Layer 9 of a small transformer language model trained on English Wikipedia (13 layers, counted from 0, width 64).
A neuron's activation on a vector x is SiLU(gate . x) times (in . x), where the dot is the dot product.

Input weights of the MLP neurons that the questions are about. A number n stands for n times 0.0023.
n2 gate: 10 -71 -256 -151 -175 -88 -131 51 162 -42 -9 -148 204 -52 50 28 37 118 33 -224 -97 -78 42 193 -153 -103 123 -33 33 -328 10 -265 -34 -134 -199 -72 -77 -69 -132 -17 19 -7 -25 -285 55 60 -179 273 -180 -66 75 -93 -228 -56 -132 19 67 -56 -86 9 -203 87 -164 213
n9 gate: 60 48 -245 91 -236 -177 -112 41 129 -136 35 -86 11 121 -271 -2 92 89 -90 -88 -183 -56 -60 130 -86 -7 -181 -39 -185 -96 -155 6 -198 29 13 -31 71 -64 -257 85 -60 195 250 100 113 -129 52 24 -194 -161 -126 -45 -144 -164 -39 -114 -168 164 -20 49 -224 203 76 -31
n21 gate: 32 -33 -121 -70 16 -59 -12 237 -11 -109 290 225 39 -28 16 -3 65 3 193 -112 74 181 -150 141 28 -305 126 -221 -237 3 26 -208 -108 179 115 -97 -72 -155 -125 -11 -49 -189 35 127 -349 3 37 209 -167 -118 -31 -78 96 237 6 -260 65 -236 -118 -144 143 228 -71 -56
n47 gate: 1 -295 -250 69 -16 1 3 149 -37 -98 -15 -69 -117 -191 -53 -228 -139 -69 -149 86 -245 93 -53 378 -68 -209 66 73 -139 89 -281 -76 16 27 -61 -9 333 -129 16 42 28 34 10 213 -173 -80 289 11 -158 197 -52 66 31 -27 70 -384 -229 -139 6 78 -187 -1 137 -96
n68 gate: 70 81 -208 22 27 -97 195 75 -308 93 -121 -60 -225 160 -38 85 181 55 -171 2 -191 190 -52 -327 52 -41 190 -109 -12 20 70 37 -217 75 42 -64 -26 60 152 64 -90 -89 273 -174 -9 -305 -8 167 21 -129 98 -112 -125 4 -34 -272 -97 1 11 94 162 -74 -156 -10
n91 gate: 44 -121 -77 174 -208 351 -159 -257 -185 118 -188 -84 251 -91 26 128 -174 116 -191 95 64 73 188 99 44 110 35 -35 6 -91 -46 -123 20 -115 40 65 139 43 -16 -99 132 1 85 124 194 -91 260 8 92 -84 -126 228 116 -53 97 75 5 -90 76 119 -100 -23 -89 32
n94 gate: -38 131 -3 -116 40 -135 254 65 54 -33 148 -91 265 -2 67 269 85 -17 16 -231 -111 -121 53 -80 99 -359 130 8 -107 49 -126 34 9 89 146 129 -116 -86 -214 300 -91 96 -46 -59 37 63 -184 -154 171 177 -48 -20 50 9 158 -206 -272 35 -73 132 190 39 -253 -98
n98 gate: -320 218 132 127 -144 -219 -53 43 -173 -47 10 -12 -19 113 -137 41 -47 -16 -131 58 -153 -1 -101 39 -140 142 137 0 153 -122 297 -213 163 117 -43 -125 -141 85 89 188 -132 137 4 16 -139 157 -114 -55 63 -244 140 72 296 33 87 -189 -90 -137 11 -61 145 -22 148 236
n99 gate: 54 -33 51 152 242 6 125 -42 183 2 -58 212 -176 124 326 -82 -417 -243 7 250 -70 -36 -17 60 182 -17 -262 98 73 107 -6 23 -97 -258 -159 -166 -29 80 17 -68 94 -8 31 70 150 -90 -15 -55 51 -33 -13 40 -202 -75 171 -14 124 -29 -17 -138 -205 111 -8 33
n100 gate: -116 172 44 31 50 379 -77 5 -98 43 -1 -183 -182 -82 14 -39 -315 -63 33 -262 85 -47 77 27 -215 202 64 -6 15 45 26 50 -199 -144 -174 -135 -147 182 228 -94 30 -139 -51 -37 -52 -41 -45 -140 -129 -99 -164 -44 -69 -104 193 195 -150 96 -43 14 -56 -279 -257 85
n115 gate: 199 -65 -92 300 47 -141 -147 -245 -84 110 53 -265 -97 -199 -35 -177 -119 -35 84 -54 -94 32 72 133 8 158 -250 130 -251 178 131 -10 -85 158 71 102 -11 -16 115 -3 -132 -136 -120 16 209 63 -25 -81 -126 -186 -17 -85 230 -113 -97 -88 -58 -124 385 -138 -123 160 31 -17
n127 gate: -3 -215 168 333 -14 -29 278 -127 35 47 111 -156 152 -103 -147 112 -11 173 -129 63 56 220 -138 -90 54 44 -60 -75 -36 -125 -264 -65 -169 -35 -53 -101 -102 -50 -53 -67 237 76 -394 -75 -131 -25 21 -8 54 269 42 140 115 244 58 195 -123 8 71 1 -64 -15 -65 -30
n129 gate: 68 134 -84 204 -6 128 36 196 -176 162 92 -295 140 -162 -133 -102 -205 57 -40 -29 54 133 53 -27 20 5 76 12 -93 -78 6 254 115 -93 49 -103 -154 158 272 -75 -105 -127 -140 145 13 30 229 182 144 86 -350 -77 -88 78 58 -318 26 -81 -18 -6 108 -189 106 180
n135 gate: 13 180 -187 -158 17 -219 -76 234 -101 22 -61 32 -93 -323 -25 235 153 82 230 -64 -69 25 -126 20 47 -79 -106 72 -263 -147 1 68 113 7 189 -104 -144 5 -32 -66 -31 239 -45 84 -239 -90 112 -48 -119 -108 -77 -32 -102 77 154 -53 -87 -81 55 -110 -152 46 88 -100
n148 gate: 16 -94 -44 3 -45 58 128 -205 40 -86 -160 -459 -79 -129 154 14 -208 -114 21 -67 -38 -94 -67 -218 -77 -114 -64 -127 31 -308 -284 68 9 -26 -107 5 -9 -120 148 -117 -124 -206 157 -116 -41 153 -247 -7 -27 -51 -62 -88 -73 164 39 8 -86 159 -7 96 89 -293 1 7
n153 gate: 191 -274 -38 -262 46 136 158 -103 -31 -41 -24 274 -75 74 214 48 8 226 -151 -122 287 32 -178 -7 -44 -118 173 -182 -52 169 -59 115 17 188 -171 -77 255 -59 120 180 135 -41 185 163 18 29 213 -126 69 -90 -211 -70 95 -165 -119 13 65 -35 -67 40 114 55 -112 70
n164 gate: 189 24 193 184 82 28 277 93 273 181 -71 -77 -7 116 -51 -107 31 -27 174 -53 -76 -23 -202 -59 41 -74 73 -45 12 64 76 107 -43 51 -10 1 -10 -427 -222 67 6 177 -225 -24 32 -167 13 86 -128 74 38 228 30 89 355 47 27 -40 -34 -51 105 -264 -38 195
n174 gate: 6 199 -135 27 -95 -70 -8 117 -99 53 -349 151 -23 -89 93 -49 -5 54 -198 2 169 180 94 -88 178 -223 182 259 -214 61 -75 -200 -8 -114 -134 -110 113 -6 -185 -183 75 -3 -204 -33 -1 -155 -104 172 -232 115 -261 67 158 -69 -77 -131 -116 8 -8 -149 -62 170 260 122
n175 gate: 50 102 115 103 -22 15 -168 -249 -89 -176 60 -62 -80 -41 -130 35 -89 47 183 -128 -246 -10 -26 156 130 43 -169 159 -169 59 -221 23 -105 -151 326 9 280 24 88 106 19 193 20 52 -10 26 360 86 96 -196 16 109 116 -3 132 -48 158 -67 154 90 28 -28 -68 28
n186 gate: -89 122 0 -166 243 19 -113 46 160 -406 8 -133 30 118 172 -91 -2 34 -86 27 -66 142 78 80 -298 195 282 253 68 -109 -35 26 153 210 -81 -118 -149 81 14 -101 -11 -223 51 1 -138 -102 145 -185 -35 -157 239 87 140 45 -88 -55 -94 4 -153 -252 -102 -121 158 237
n2 in: 76 81 22 194 -45 -30 -190 -38 105 154 246 -15 224 -50 263 95 67 65 -67 -235 142 260 -23 184 -93 -179 -133 239 -72 -249 -260 -269 49 51 -300 87 -178 -184 -35 -169 58 -217 3 -157 24 -15 -67 85 83 -8 223 -180 120 112 -63 -27 78 14 -103 -37 25 179 -100 -18
n9 in: 51 -22 321 47 -167 0 -75 -68 23 -85 -168 26 140 -38 29 -8 -55 171 90 132 -230 -205 56 -2 -101 48 -135 -61 101 -24 -62 30 -96 111 179 211 -69 -30 141 -19 36 310 -9 11 -33 8 127 226 15 -14 46 -66 66 -230 -156 167 -52 99 8 -312 -28 235 -13 -26
n21 in: -166 4 47 -269 24 -69 -145 60 -40 -43 -110 -336 -151 -78 -244 93 183 -172 163 50 173 317 -137 -149 -264 -99 -40 136 -249 213 -45 -164 269 190 129 -294 -201 57 74 -116 -63 -55 -58 91 -104 94 31 -38 -2 -92 -76 -75 -35 226 -92 14 42 -114 -34 -84 41 385 -30 -129
n47 in: -451 -266 287 30 -203 -59 316 -41 -69 -234 -51 -158 -33 156 88 -59 -33 -63 23 -278 -304 -5 69 148 88 -70 122 66 218 284 -217 -33 -11 19 172 -140 101 17 -71 -66 -271 -181 -189 16 9 45 121 202 -61 36 16 -129 -111 133 -33 105 -73 -67 52 4 107 169 177 -192
n68 in: 17 85 182 30 110 48 -160 -97 -152 350 -44 134 108 -110 -87 14 144 -98 -118 98 -206 78 43 -11 -44 -14 -181 110 -134 338 201 8 -15 54 46 -40 48 -133 -80 161 -168 -141 9 -101 -120 -69 128 20 204 -196 -22 92 14 -182 131 52 -3 -5 142 -195 75 -56 269 14
n91 in: -166 -5 183 26 -231 203 33 -171 -224 -32 -61 -116 300 180 3 -7 -22 165 -88 -173 76 37 144 58 -163 200 191 162 63 -80 -108 -249 46 -27 -64 5 -75 -36 -104 16 82 -74 -154 9 355 -199 10 82 304 -32 -41 144 -212 -10 103 188 -88 40 55 48 -79 160 -67 -28
n94 in: -172 -106 13 -95 -162 -32 175 -125 12 72 0 44 90 127 130 164 -289 37 -57 -5 -60 -49 115 -263 87 55 -129 -33 -32 178 -194 -7 -61 163 -22 145 124 215 -51 -46 -101 89 84 470 69 -124 -72 33 69 60 -70 38 44 -131 56 74 -98 136 -43 85 -52 -277 -186 110
n98 in: 349 -86 425 -80 -198 -189 142 -86 -139 -64 -12 -100 -176 93 96 -54 144 -79 -128 -149 -109 76 -53 71 -96 -227 -155 49 -255 -46 -178 184 83 -262 215 114 184 87 82 83 -2 -96 64 71 -328 264 94 25 -194 240 132 -252 -166 236 -27 -159 -19 -302 -50 51 -187 235 -160 15
n99 in: -44 -67 50 61 -92 -122 120 23 -50 -208 279 36 206 116 -93 -182 103 -136 49 -57 -158 -288 -235 -221 -343 -105 -137 132 39 56 227 132 -104 3 240 -116 -157 21 -61 23 46 -12 -80 21 -35 12 -63 -231 247 -5 51 -65 103 -15 -155 79 23 187 -19 -87 -119 74 132 375
n100 in: 70 -2 248 12 252 -48 -72 -157 -315 -156 122 -84 -377 -110 -97 -41 -214 -225 -132 -90 211 -11 -59 148 243 103 99 155 -232 -22 -65 -115 20 -2 75 35 -147 71 73 -125 32 241 3 -73 -26 117 11 -14 -8 -227 1 82 109 -48 370 131 -274 275 122 92 -176 -230 -234 117
n115 in: -276 95 156 -95 -128 -8 -27 -184 -70 -181 -238 90 -121 79 57 18 214 -37 -9 -22 -177 34 -7 -71 -50 -126 143 -96 211 -61 183 -46 239 -136 -250 18 4 5 -271 -80 -88 53 -156 -252 63 -91 33 267 14 -238 -212 40 127 -169 -191 76 146 86 -55 -108 35 352 -5 -223
n127 in: -131 98 59 -206 229 121 186 -110 -6 -65 -5 273 -78 -61 32 94 65 -138 19 -118 100 -224 -208 36 -93 -1 -164 -4 77 129 -143 -48 74 96 228 -244 293 -60 228 -30 60 45 45 115 -224 156 -54 -158 8 4 -30 -34 213 -139 -61 198 -188 -223 -70 58 -202 -250 70 -16
n129 in: -131 167 7 124 64 154 45 133 -176 -9 226 -107 286 71 201 57 67 -63 -115 -143 8 -93 -117 0 -96 353 -23 122 -186 135 117 -51 75 96 77 24 -35 96 180 -68 -137 -75 51 -121 220 72 143 180 169 -55 -43 191 23 -160 242 178 -40 -33 -26 -263 -142 -8 71 -109
n135 in: -47 190 -131 -86 -189 -198 -233 -221 -34 38 -127 41 -200 101 218 89 66 42 -39 -179 -248 -125 26 -65 25 -72 -84 145 -100 -56 -87 73 136 -19 -70 -116 -9 -14 -10 -144 -65 -98 53 216 -147 -303 212 188 197 -88 25 -15 24 -166 84 107 -62 -41 -139 -94 -90 17 285 -256
n148 in: -218 27 40 80 -115 47 -106 -109 -31 73 30 -130 71 -72 -130 87 29 153 104 -37 92 227 33 -33 104 18 42 123 -109 24 -30 2 70 174 -142 126 -75 122 -1 -95 -1 -191 13 144 148 -151 -211 -99 -235 248 -468 146 96 -104 -32 -138 60 49 -125 -159 -335 149 -58 207
n153 in: 49 -125 160 -58 -129 200 255 -67 17 97 117 2 -23 -9 -51 -20 -4 224 75 -95 -214 -219 58 -43 54 -21 166 66 -40 64 -144 -94 75 -93 121 36 407 31 -195 62 187 -175 152 -125 71 -255 360 -34 90 -267 -274 -20 -51 -87 -86 106 54 -113 8 64 196 22 94 -34
n164 in: -80 -97 93 -65 -280 286 194 175 32 69 -23 -81 10 37 -35 -303 -39 -44 1 70 -85 218 4 -55 -93 34 181 -11 -187 -62 -90 179 49 99 -88 -238 -306 116 112 -64 92 -125 220 -109 -15 226 -29 73 -240 141 -58 -82 -110 -135 383 204 -35 90 -15 -215 -96 -77 -11 -31
n174 in: 107 86 -284 24 150 94 43 35 -154 -136 -241 164 -71 -105 -192 103 10 -40 74 -31 158 -48 -206 -212 -215 275 -45 -71 58 220 -87 -251 -81 156 -62 50 -177 28 101 61 68 -23 -97 -21 64 -45 -139 50 -374 178 -19 56 279 84 -8 79 -36 -176 -186 -4 73 37 137 141
n175 in: -111 56 23 -93 -157 -44 -130 122 44 140 -127 -113 99 -45 -330 -10 61 -88 1 -43 9 -57 -91 202 -18 327 -167 227 69 122 -72 63 -36 156 260 -64 4 -275 55 -108 -87 -22 23 -181 -146 -63 32 -38 -111 -20 -126 -49 -59 -221 -247 52 5 -84 40 7 22 -352 75 -155
n186 in: -155 72 -18 -130 -205 -124 -155 131 -220 -129 -143 180 18 -15 57 -152 -190 1 56 218 -45 -105 225 145 204 -23 417 167 198 -88 116 -95 15 314 -181 139 211 -89 -80 -144 124 217 135 -175 -222 -214 -85 115 -53 -172 -26 62 -117 -18 99 -8 392 -62 -91 9 -109 299 96 -24

Each question shows a token from some text and the vector x that enters the MLP there. A number n stands for n times 0.0079.

",": -83 -88 -261 -167 110 -1 152 -63 112 58 281 -135 55 -101 -170 52 57 113 -212 18 205 -30 -1 -52 -142 126 71 -89 56 13 23 117 152 -182 156 -72 73 -86 81 -266 167 -139 -1 -83 42 -4 -17 90 -6 -54 4 -22 -13 30 50 10 178 114 189 -48 -66 58 -61 66
Which of these neurons fires most? n129

"ween": 54 -18 -254 -154 -111 -105 -143 128 -154 105 166 -83 -59 34 -44 33 -24 86 -145 -85 -107 -66 4 116 -35 -32 -45 -94 130 -106 128 48 155 50 77 -35 88 -65 19 -211 -67 -103 -229 -61 -20 -18 -28 75 63 -166 103 -4 -33 11 46 247 96 15 348 -151 -156 169 -191 -20
Which three neurons fire most, strongest first? n115, n2, n135

" book": 146 -143 -276 -221 -53 99 63 -1 -69 62 -30 5 94 -47 -54 68 68 -74 -50 0 52 114 1 -201 -109 26 -81 -70 99 76 57 36 186 -260 168 67 165 -120 -8 -102 162 -61 -21 -131 -52 -60 -154 -104 -18 28 65 132 113 68 48 -8 157 -15 92 14 121 174 105 247
Which of these neurons fires most? n174

" |": 68 -47 -300 -216 6 89 109 22 -51 -7 95 15 -132 -103 -113 28 12 -15 -86 52 65 -24 -4 19 -105 49 6 5 125 -28 -34 74 106 -178 93 64 164 75 60 -79 145 -75 -163 56 45 55 71 119 -44 162 177 26 -49 148 52 69 353 224 43 61 109 78 43 -110
Which three neurons fire most, strongest first? n68, n100, n9

" P": 52 109 -232 -120 28 4 -37 -81 36 -65 -78 -103 -24 36 -66 -47 -123 30 -84 41 -78 104 64 -37 -180 64 -213 -43 94 -179 52 29 40 91 1 66 49 -28 -60 -75 -49 -21 -18 161 88 249 -330 14 70 168 -58 150 69 -46 204 183 238 -49 -45 -111 77 181 -8 42
Which neuron fires most, and how strongly? n148, at about 6.8

"us": 163 -77 -130 -18 -32 49 -23 28 -207 104 -15 -153 -219 179 18 25 77 -19 -38 177 -68 -19 113 -145 -22 -58 -83 32 255 7 32 121 108 -107 16 92 3 -61 -16 -90 155 -61 29 -71 43 -132 -79 43 -60 91 -212 -15 97 115 68 134 175 47 -2 -92 -20 311 -118 114
Which neuron fires most, and how strongly? n174, at about 2.5

"0": 127 21 -210 -122 -128 25 -10 125 -34 -18 67 -164 112 -35 -82 110 41 -21 13 49 88 29 88 -121 46 59 -86 -58 -43 79 108 208 90 -38 118 -6 26 83 -81 -53 229 -6 -36 -35 -17 58 -163 -86 195 100 28 71 1 167 280 191 169 -67 91 125 -104 100 -48 -199
Which neuron fires most, and how strongly? n91, at about 1.9

" W": 51 235 -174 -169 22 -6 -61 -134 17 8 4 -16 41 87 -28 158 38 54 -179 28 -77 151 235 71 -30 -28 -149 -74 127 -72 -51 -15 169 -15 114 270 -10 -54 -76 -85 31 123 -66 -20 128 171 -89 -192 10 282 24 79 -18 52 144 230 147 38 143 -174 -18 200 134 -81
Which of these neurons fires most? n91

"ction": 100 -14 -226 -178 15 41 74 22 -166 162 -64 -31 -55 -11 -7 29 -37 -81 -113 54 23 -12 26 -98 -143 77 -104 22 89 60 39 28 32 -148 130 9 65 -32 75 -286 197 -103 -28 -192 2 50 -27 -95 69 44 -18 62 -59 141 36 58 237 -42 107 -1 20 283 -124 154
Which three neurons fire most, strongest first? n99, n91, n174

" B": -8 106 -116 -44 54 28 102 -47 -65 -116 72 -82 -87 -188 -201 -45 -34 23 -262 55 83 91 156 -7 -32 -22 -219 -170 138 -75 20 -76 56 -2 16 218 34 -23 -59 -61 -12 12 -24 53 168 162 -286 11 160 141 129 32 2 -108 62 181 165 -114 151 -159 -19 219 -86 -109
Which two neurons fire most, strongest first? n115, n91

"ic": 131 -125 -143 -108 -164 228 -48 -38 12 -54 105 -19 -412 293 -188 -40 80 7 -18 17 -163 88 -57 185 35 198 -118 -113 225 216 9 77 56 87 42 176 -27 -65 -96 -129 77 -64 39 208 60 28 -123 -82 -9 81 18 14 -26 -230 111 59 54 139 -113 -67 40 150 -101 -113
Which neuron fires most, and how strongly? n9, at about 4.4

" ": 102 151 -197 -173 5 -138 2 17 -1 -171 104 -64 97 1 -65 -106 75 -13 -147 61 76 51 37 45 33 104 -35 59 137 28 -31 28 11 -150 144 80 68 86 120 -11 339 13 -133 -111 -72 -28 -114 -46 17 146 -124 5 66 0 192 193 299 32 77 200 92 6 -29 123
Which neuron fires most, and how strongly? n175, at about 1

"m": -64 -78 -93 -192 92 -7 -133 52 -288 -255 36 -247 -245 85 218 -84 -46 -121 -25 -67 112 17 0 -301 145 24 -130 213 41 -73 -129 163 -67 158 118 111 -169 -106 -74 -27 39 101 -28 141 37 166 -120 38 24 178 42 91 -42 84 34 153 -4 -16 174 -67 20 182 -94 113
Which three neurons fire most, strongest first? n148, n94, n153

"iv": 276 -99 -141 85 32 244 -113 35 -182 -48 12 -181 16 213 -111 20 55 -62 -69 -21 -61 -31 162 -57 128 154 79 38 143 -28 -91 88 120 84 148 105 84 -68 2 -209 132 214 24 -144 81 17 -64 18 53 218 -66 -21 30 50 41 115 41 -14 -141 -10 -45 286 61 -14
Which of these neurons fires most? n91

"b": 129 165 -112 -247 -85 42 -23 -119 -16 -53 164 -58 142 -112 -262 -41 129 59 -54 -1 83 149 36 -176 258 26 -90 -11 254 -98 36 55 12 108 -209 238 118 -93 -114 -121 81 44 53 32 66 123 -273 8 80 173 18 -42 -2 1 -88 49 -98 66 123 -149 -113 181 70 -22
Which neuron fires most, and how strongly? n2, at about 3.2

" Bel": 190 108 -151 -139 -8 126 61 -6 -106 -85 34 179 135 59 -252 126 95 -64 -143 81 -301 176 -53 -168 -95 54 -98 -15 94 -43 -4 -93 126 107 205 0 -72 -114 61 -194 -102 24 -22 149 130 393 -86 -141 60 62 -5 -28 -118 47 145 249 38 -39 -24 85 -39 136 -100 99
Which of these neurons fires most? n98

" var": 64 -103 -81 -348 -40 -64 -9 21 -389 -17 -1 158 64 -82 -51 15 175 87 -78 67 -92 235 0 84 75 2 -235 -171 87 -14 48 -27 -111 140 63 -143 237 -233 178 83 13 -168 -20 123 137 174 -163 7 -10 -106 38 117 -167 84 52 206 223 4 -21 -211 -86 -1 -130 54
Which neuron fires most, and how strongly? n21, at about 5.6

"merican": 272 0 -205 29 -95 67 -15 -2 63 14 -99 13 -74 -17 -69 123 55 -48 -33 4 5 55 111 -121 -87 -5 -70 -139 72 93 59 159 228 -224 128 -30 38 -21 64 -228 148 -42 -133 -80 42 -37 -119 57 157 27 15 215 71 72 78 76 202 20 130 -192 -45 155 -129 152
Which three neurons fire most, strongest first? n99, n174, n115

"yl": 157 138 -188 -307 167 0 84 11 -230 -31 -31 94 -85 138 -227 205 131 -154 -61 260 -10 95 -128 -229 -39 -120 -41 -69 27 153 80 93 133 -82 18 -74 51 83 -36 -156 78 -33 6 94 117 192 43 -49 23 8 53 98 -107 62 78 259 87 -14 17 95 -63 208 -37 137
Which of these neurons fires most? n99

" ad": 169 -17 -276 -184 -43 -92 227 -49 99 -222 -29 -15 -216 -25 -40 -63 285 103 114 -13 -131 30 77 -42 -186 64 -102 -146 -15 -215 -165 54 49 -17 151 -22 81 6 -132 -88 -27 -299 13 45 -64 75 -34 -26 166 40 -192 38 -99 -159 216 -31 119 -115 -31 -80 42 59 -5 30
Which two neurons fire most, strongest first? n135, n153

"n": 123 28 -133 -79 -59 113 -71 33 -84 -123 136 -44 -97 13 -77 -9 -61 6 -56 79 -16 105 243 -7 158 -261 -149 28 181 -17 76 123 19 -6 68 57 2 -78 -144 -117 138 15 44 21 61 107 -28 196 -26 -103 -93 -59 -58 43 69 35 137 70 -1 -68 103 334 -21 86
Which of these neurons fires most? n21

" Re": 20 16 -187 -323 -5 -145 136 -13 -153 -122 -107 -19 -86 -20 -73 84 86 -5 -64 46 -76 177 126 -41 -82 70 -141 -155 112 -96 105 -93 100 50 123 -156 -6 -125 -77 -334 27 -1 7 199 -8 -7 37 21 3 27 -13 88 -59 -80 94 305 143 -137 13 -213 -43 206 -59 -50
Which three neurons fire most, strongest first? n135, n21, n186

" Court": 135 -2 -209 -6 -131 102 198 86 -180 33 -95 -55 88 6 -243 49 83 -130 -91 24 -12 40 44 -198 -123 -6 -163 -3 80 -2 -68 85 136 -86 137 -125 52 -90 41 -228 85 30 -7 -136 -62 -141 -103 -84 112 173 -12 126 127 121 0 2 115 24 168 59 -17 250 -153 89
Which of these neurons fires most? n174

" l": -52 108 -159 -276 -84 -38 -26 -74 -170 -84 37 -65 -6 -75 12 176 335 48 -192 207 -1 200 241 -14 -18 -33 -253 -17 -39 173 5 59 42 51 119 -76 88 -29 -65 -73 -34 -28 111 75 62 173 -146 38 -73 20 132 75 -169 114 223 33 182 77 34 -153 102 68 -59 181
Which three neurons fire most, strongest first? n68, n21, n153

"-h": -60 -56 -220 -163 -31 31 222 -65 129 -148 205 -204 -107 -7 -8 -33 157 162 -38 58 -85 -22 190 31 -64 -119 -203 71 0 212 115 71 93 -12 28 315 96 -65 -53 -126 -95 13 -70 -59 -40 296 -61 21 -46 274 -21 91 -73 -73 49 -49 96 12 172 -6 70 146 13 68
Which neuron fires most, and how strongly? n47, at about 6.3

" L": -75 143 -149 -297 -50 -118 -34 -77 -58 -57 -32 -31 -45 1 -137 177 249 17 -163 235 -84 108 49 29 81 -115 -224 -2 67 59 -34 24 134 100 95 10 -58 -63 -79 -132 -21 34 -3 162 3 244 -201 -95 -62 0 34 2 -130 -42 53 249 264 50 55 -242 68 189 14 36
Which of these neurons fires most? n135

" A": 60 7 -105 -240 -99 269 167 65 6 110 -77 -60 -104 5 -52 -11 65 41 -146 165 -129 184 70 -17 -105 24 -110 -79 15 -75 -2 142 187 43 101 29 -201 -89 -113 -77 -27 106 -87 129 -64 152 -137 -13 283 63 205 46 106 -139 108 219 229 42 73 76 -53 193 -45 84
Which neuron fires most, and how strongly? n164, at about 2.2

" N": 9 137 -121 -173 161 136 -139 -56 3 -44 -65 127 -85 41 -116 17 -11 -84 -293 191 11 191 197 -60 -47 -2 -270 -27 -37 2 17 33 111 -76 163 107 -100 -31 -103 -158 -12 230 -18 -22 133 344 -155 -59 20 190 -29 53 8 76 10 185 243 76 199 16 -61 75 -19 -36
Which neuron fires most, and how strongly? n153, at about 0.85

" the": 118 -50 -233 -246 -64 100 199 15 -125 -61 119 23 -212 84 32 72 95 148 -181 70 123 92 63 13 -127 -54 -2 -125 80 14 -74 173 119 -196 -31 83 67 -80 31 -45 89 51 -285 -42 -3 13 -49 47 63 64 148 3 68 -208 177 5 147 111 150 -119 -68 81 -130 -8
Which of these neurons fires most? n175

" an": 191 -6 -85 -243 -34 354 76 71 -2 -149 107 76 -170 -47 64 146 -68 53 -35 127 25 12 -18 -50 -59 35 -56 141 20 23 -140 142 104 -251 69 6 -64 -166 -176 43 76 107 -242 -147 -24 -22 -61 -78 121 26 133 -56 -12 -56 243 62 296 36 26 -234 -41 -40 -183 109
Which of these neurons fires most? n164

"e": 79 154 -214 -71 -3 81 18 -36 -202 7 -16 -7 -27 -90 -87 114 47 -121 -62 19 -86 207 170 -86 -210 26 -108 -22 129 0 -54 124 72 -173 72 238 -159 129 41 -102 149 7 37 147 -214 130 41 73 7 9 -99 66 -98 -6 130 146 146 -7 -83 -87 -51 236 -95 102
Which of these neurons fires most? n135

" and": 26 -74 -295 -213 75 9 177 9 96 -89 211 -124 -12 58 -41 35 -101 71 -228 11 173 -89 64 -48 -102 75 17 -64 -40 63 -119 144 87 -222 24 64 -19 -26 67 -105 127 -101 -190 -122 39 69 -4 103 -94 -35 105 2 -45 52 143 65 178 84 132 -28 -12 115 -125 124
Which of these neurons fires most? n100

":": 84 -60 -257 -176 0 -14 143 26 14 -86 94 88 18 20 -93 25 11 20 -181 13 49 -61 -39 -120 -135 85 -47 -59 39 0 63 77 53 -205 115 5 52 58 41 -281 244 -296 99 13 -6 25 82 47 13 114 62 -36 -16 111 145 -9 341 78 165 9 73 119 30 18
Which two neurons fire most, strongest first? n153, n99

" named": 78 14 -252 -114 -168 34 126 19 -145 14 146 -16 168 -9 123 -5 123 165 -111 6 41 12 191 -140 -94 148 -223 94 -13 120 -96 44 281 -156 47 81 324 -52 60 -142 32 -115 -159 -63 -92 80 31 21 45 1 118 59 -126 61 23 -70 166 33 139 28 -18 116 144 135
Which of these neurons fires most? n129

"in": 39 47 -70 -144 14 149 -14 46 -168 34 120 -196 -160 -24 -250 108 87 -90 -24 355 -119 155 13 -114 141 -36 -88 45 194 48 73 132 202 -53 -74 10 49 -80 30 -90 118 -156 0 12 94 -92 101 185 12 -56 -15 13 -85 -10 8 159 125 -44 -38 333 -25 251 44 157
Which of these neurons fires most? n68

"’s": 91 -50 -270 -182 -153 98 180 -5 34 -40 86 67 -90 60 0 86 1 160 -123 -7 35 40 14 -15 -149 21 41 -126 104 80 -112 191 130 -279 82 -11 -8 -29 25 -134 95 21 -130 -132 -81 48 7 -61 -4 19 64 105 95 -68 146 -22 192 111 145 -190 -20 128 -139 152
Which two neurons fire most, strongest first? n153, n164

"le": 91 111 -108 -282 -61 42 43 -103 123 -95 30 -168 -185 29 -195 111 184 -143 -19 24 -160 40 56 -69 -193 14 -186 229 86 68 47 152 4 -116 40 112 -67 -137 139 -185 36 -88 97 132 155 22 15 -52 -69 -34 -49 -18 -137 -107 111 107 -4 -60 18 200 44 232 -248 131
Which of these neurons fires most? n175

"4": 32 72 -158 -105 -98 -32 84 31 -83 -66 184 -28 -48 -176 -86 -20 26 106 -170 -40 96 131 118 -54 -1 118 -76 21 130 146 136 142 165 -118 -34 28 -38 83 121 -52 268 68 -44 -65 -20 169 -157 -129 101 72 0 35 -52 59 249 139 203 10 192 212 37 43 30 -184
Which of these neurons fires most? n100

"ia": 214 7 -194 28 -43 0 11 -26 -100 84 3 -15 -126 39 -147 -6 181 -27 8 99 -34 27 111 -64 -141 82 2 -28 43 46 17 134 104 -175 50 51 -104 -27 13 -207 235 132 99 -36 -35 131 -42 51 85 -52 93 71 28 148 151 47 187 -18 -49 12 -108 298 -76 100
Which neuron fires most, and how strongly? n47, at about 1

"ven": 132 2 -173 -52 -63 279 193 95 -62 -54 -69 33 47 24 -119 51 -51 -328 -119 100 10 -14 36 -79 45 219 -235 -99 100 -25 169 125 150 -81 -68 11 -22 -101 -50 3 150 77 -92 -20 43 198 19 77 59 14 42 81 -11 -21 154 71 11 -76 35 -57 -31 235 118 -4
Which neuron fires most, and how strongly? n99, at about 3.4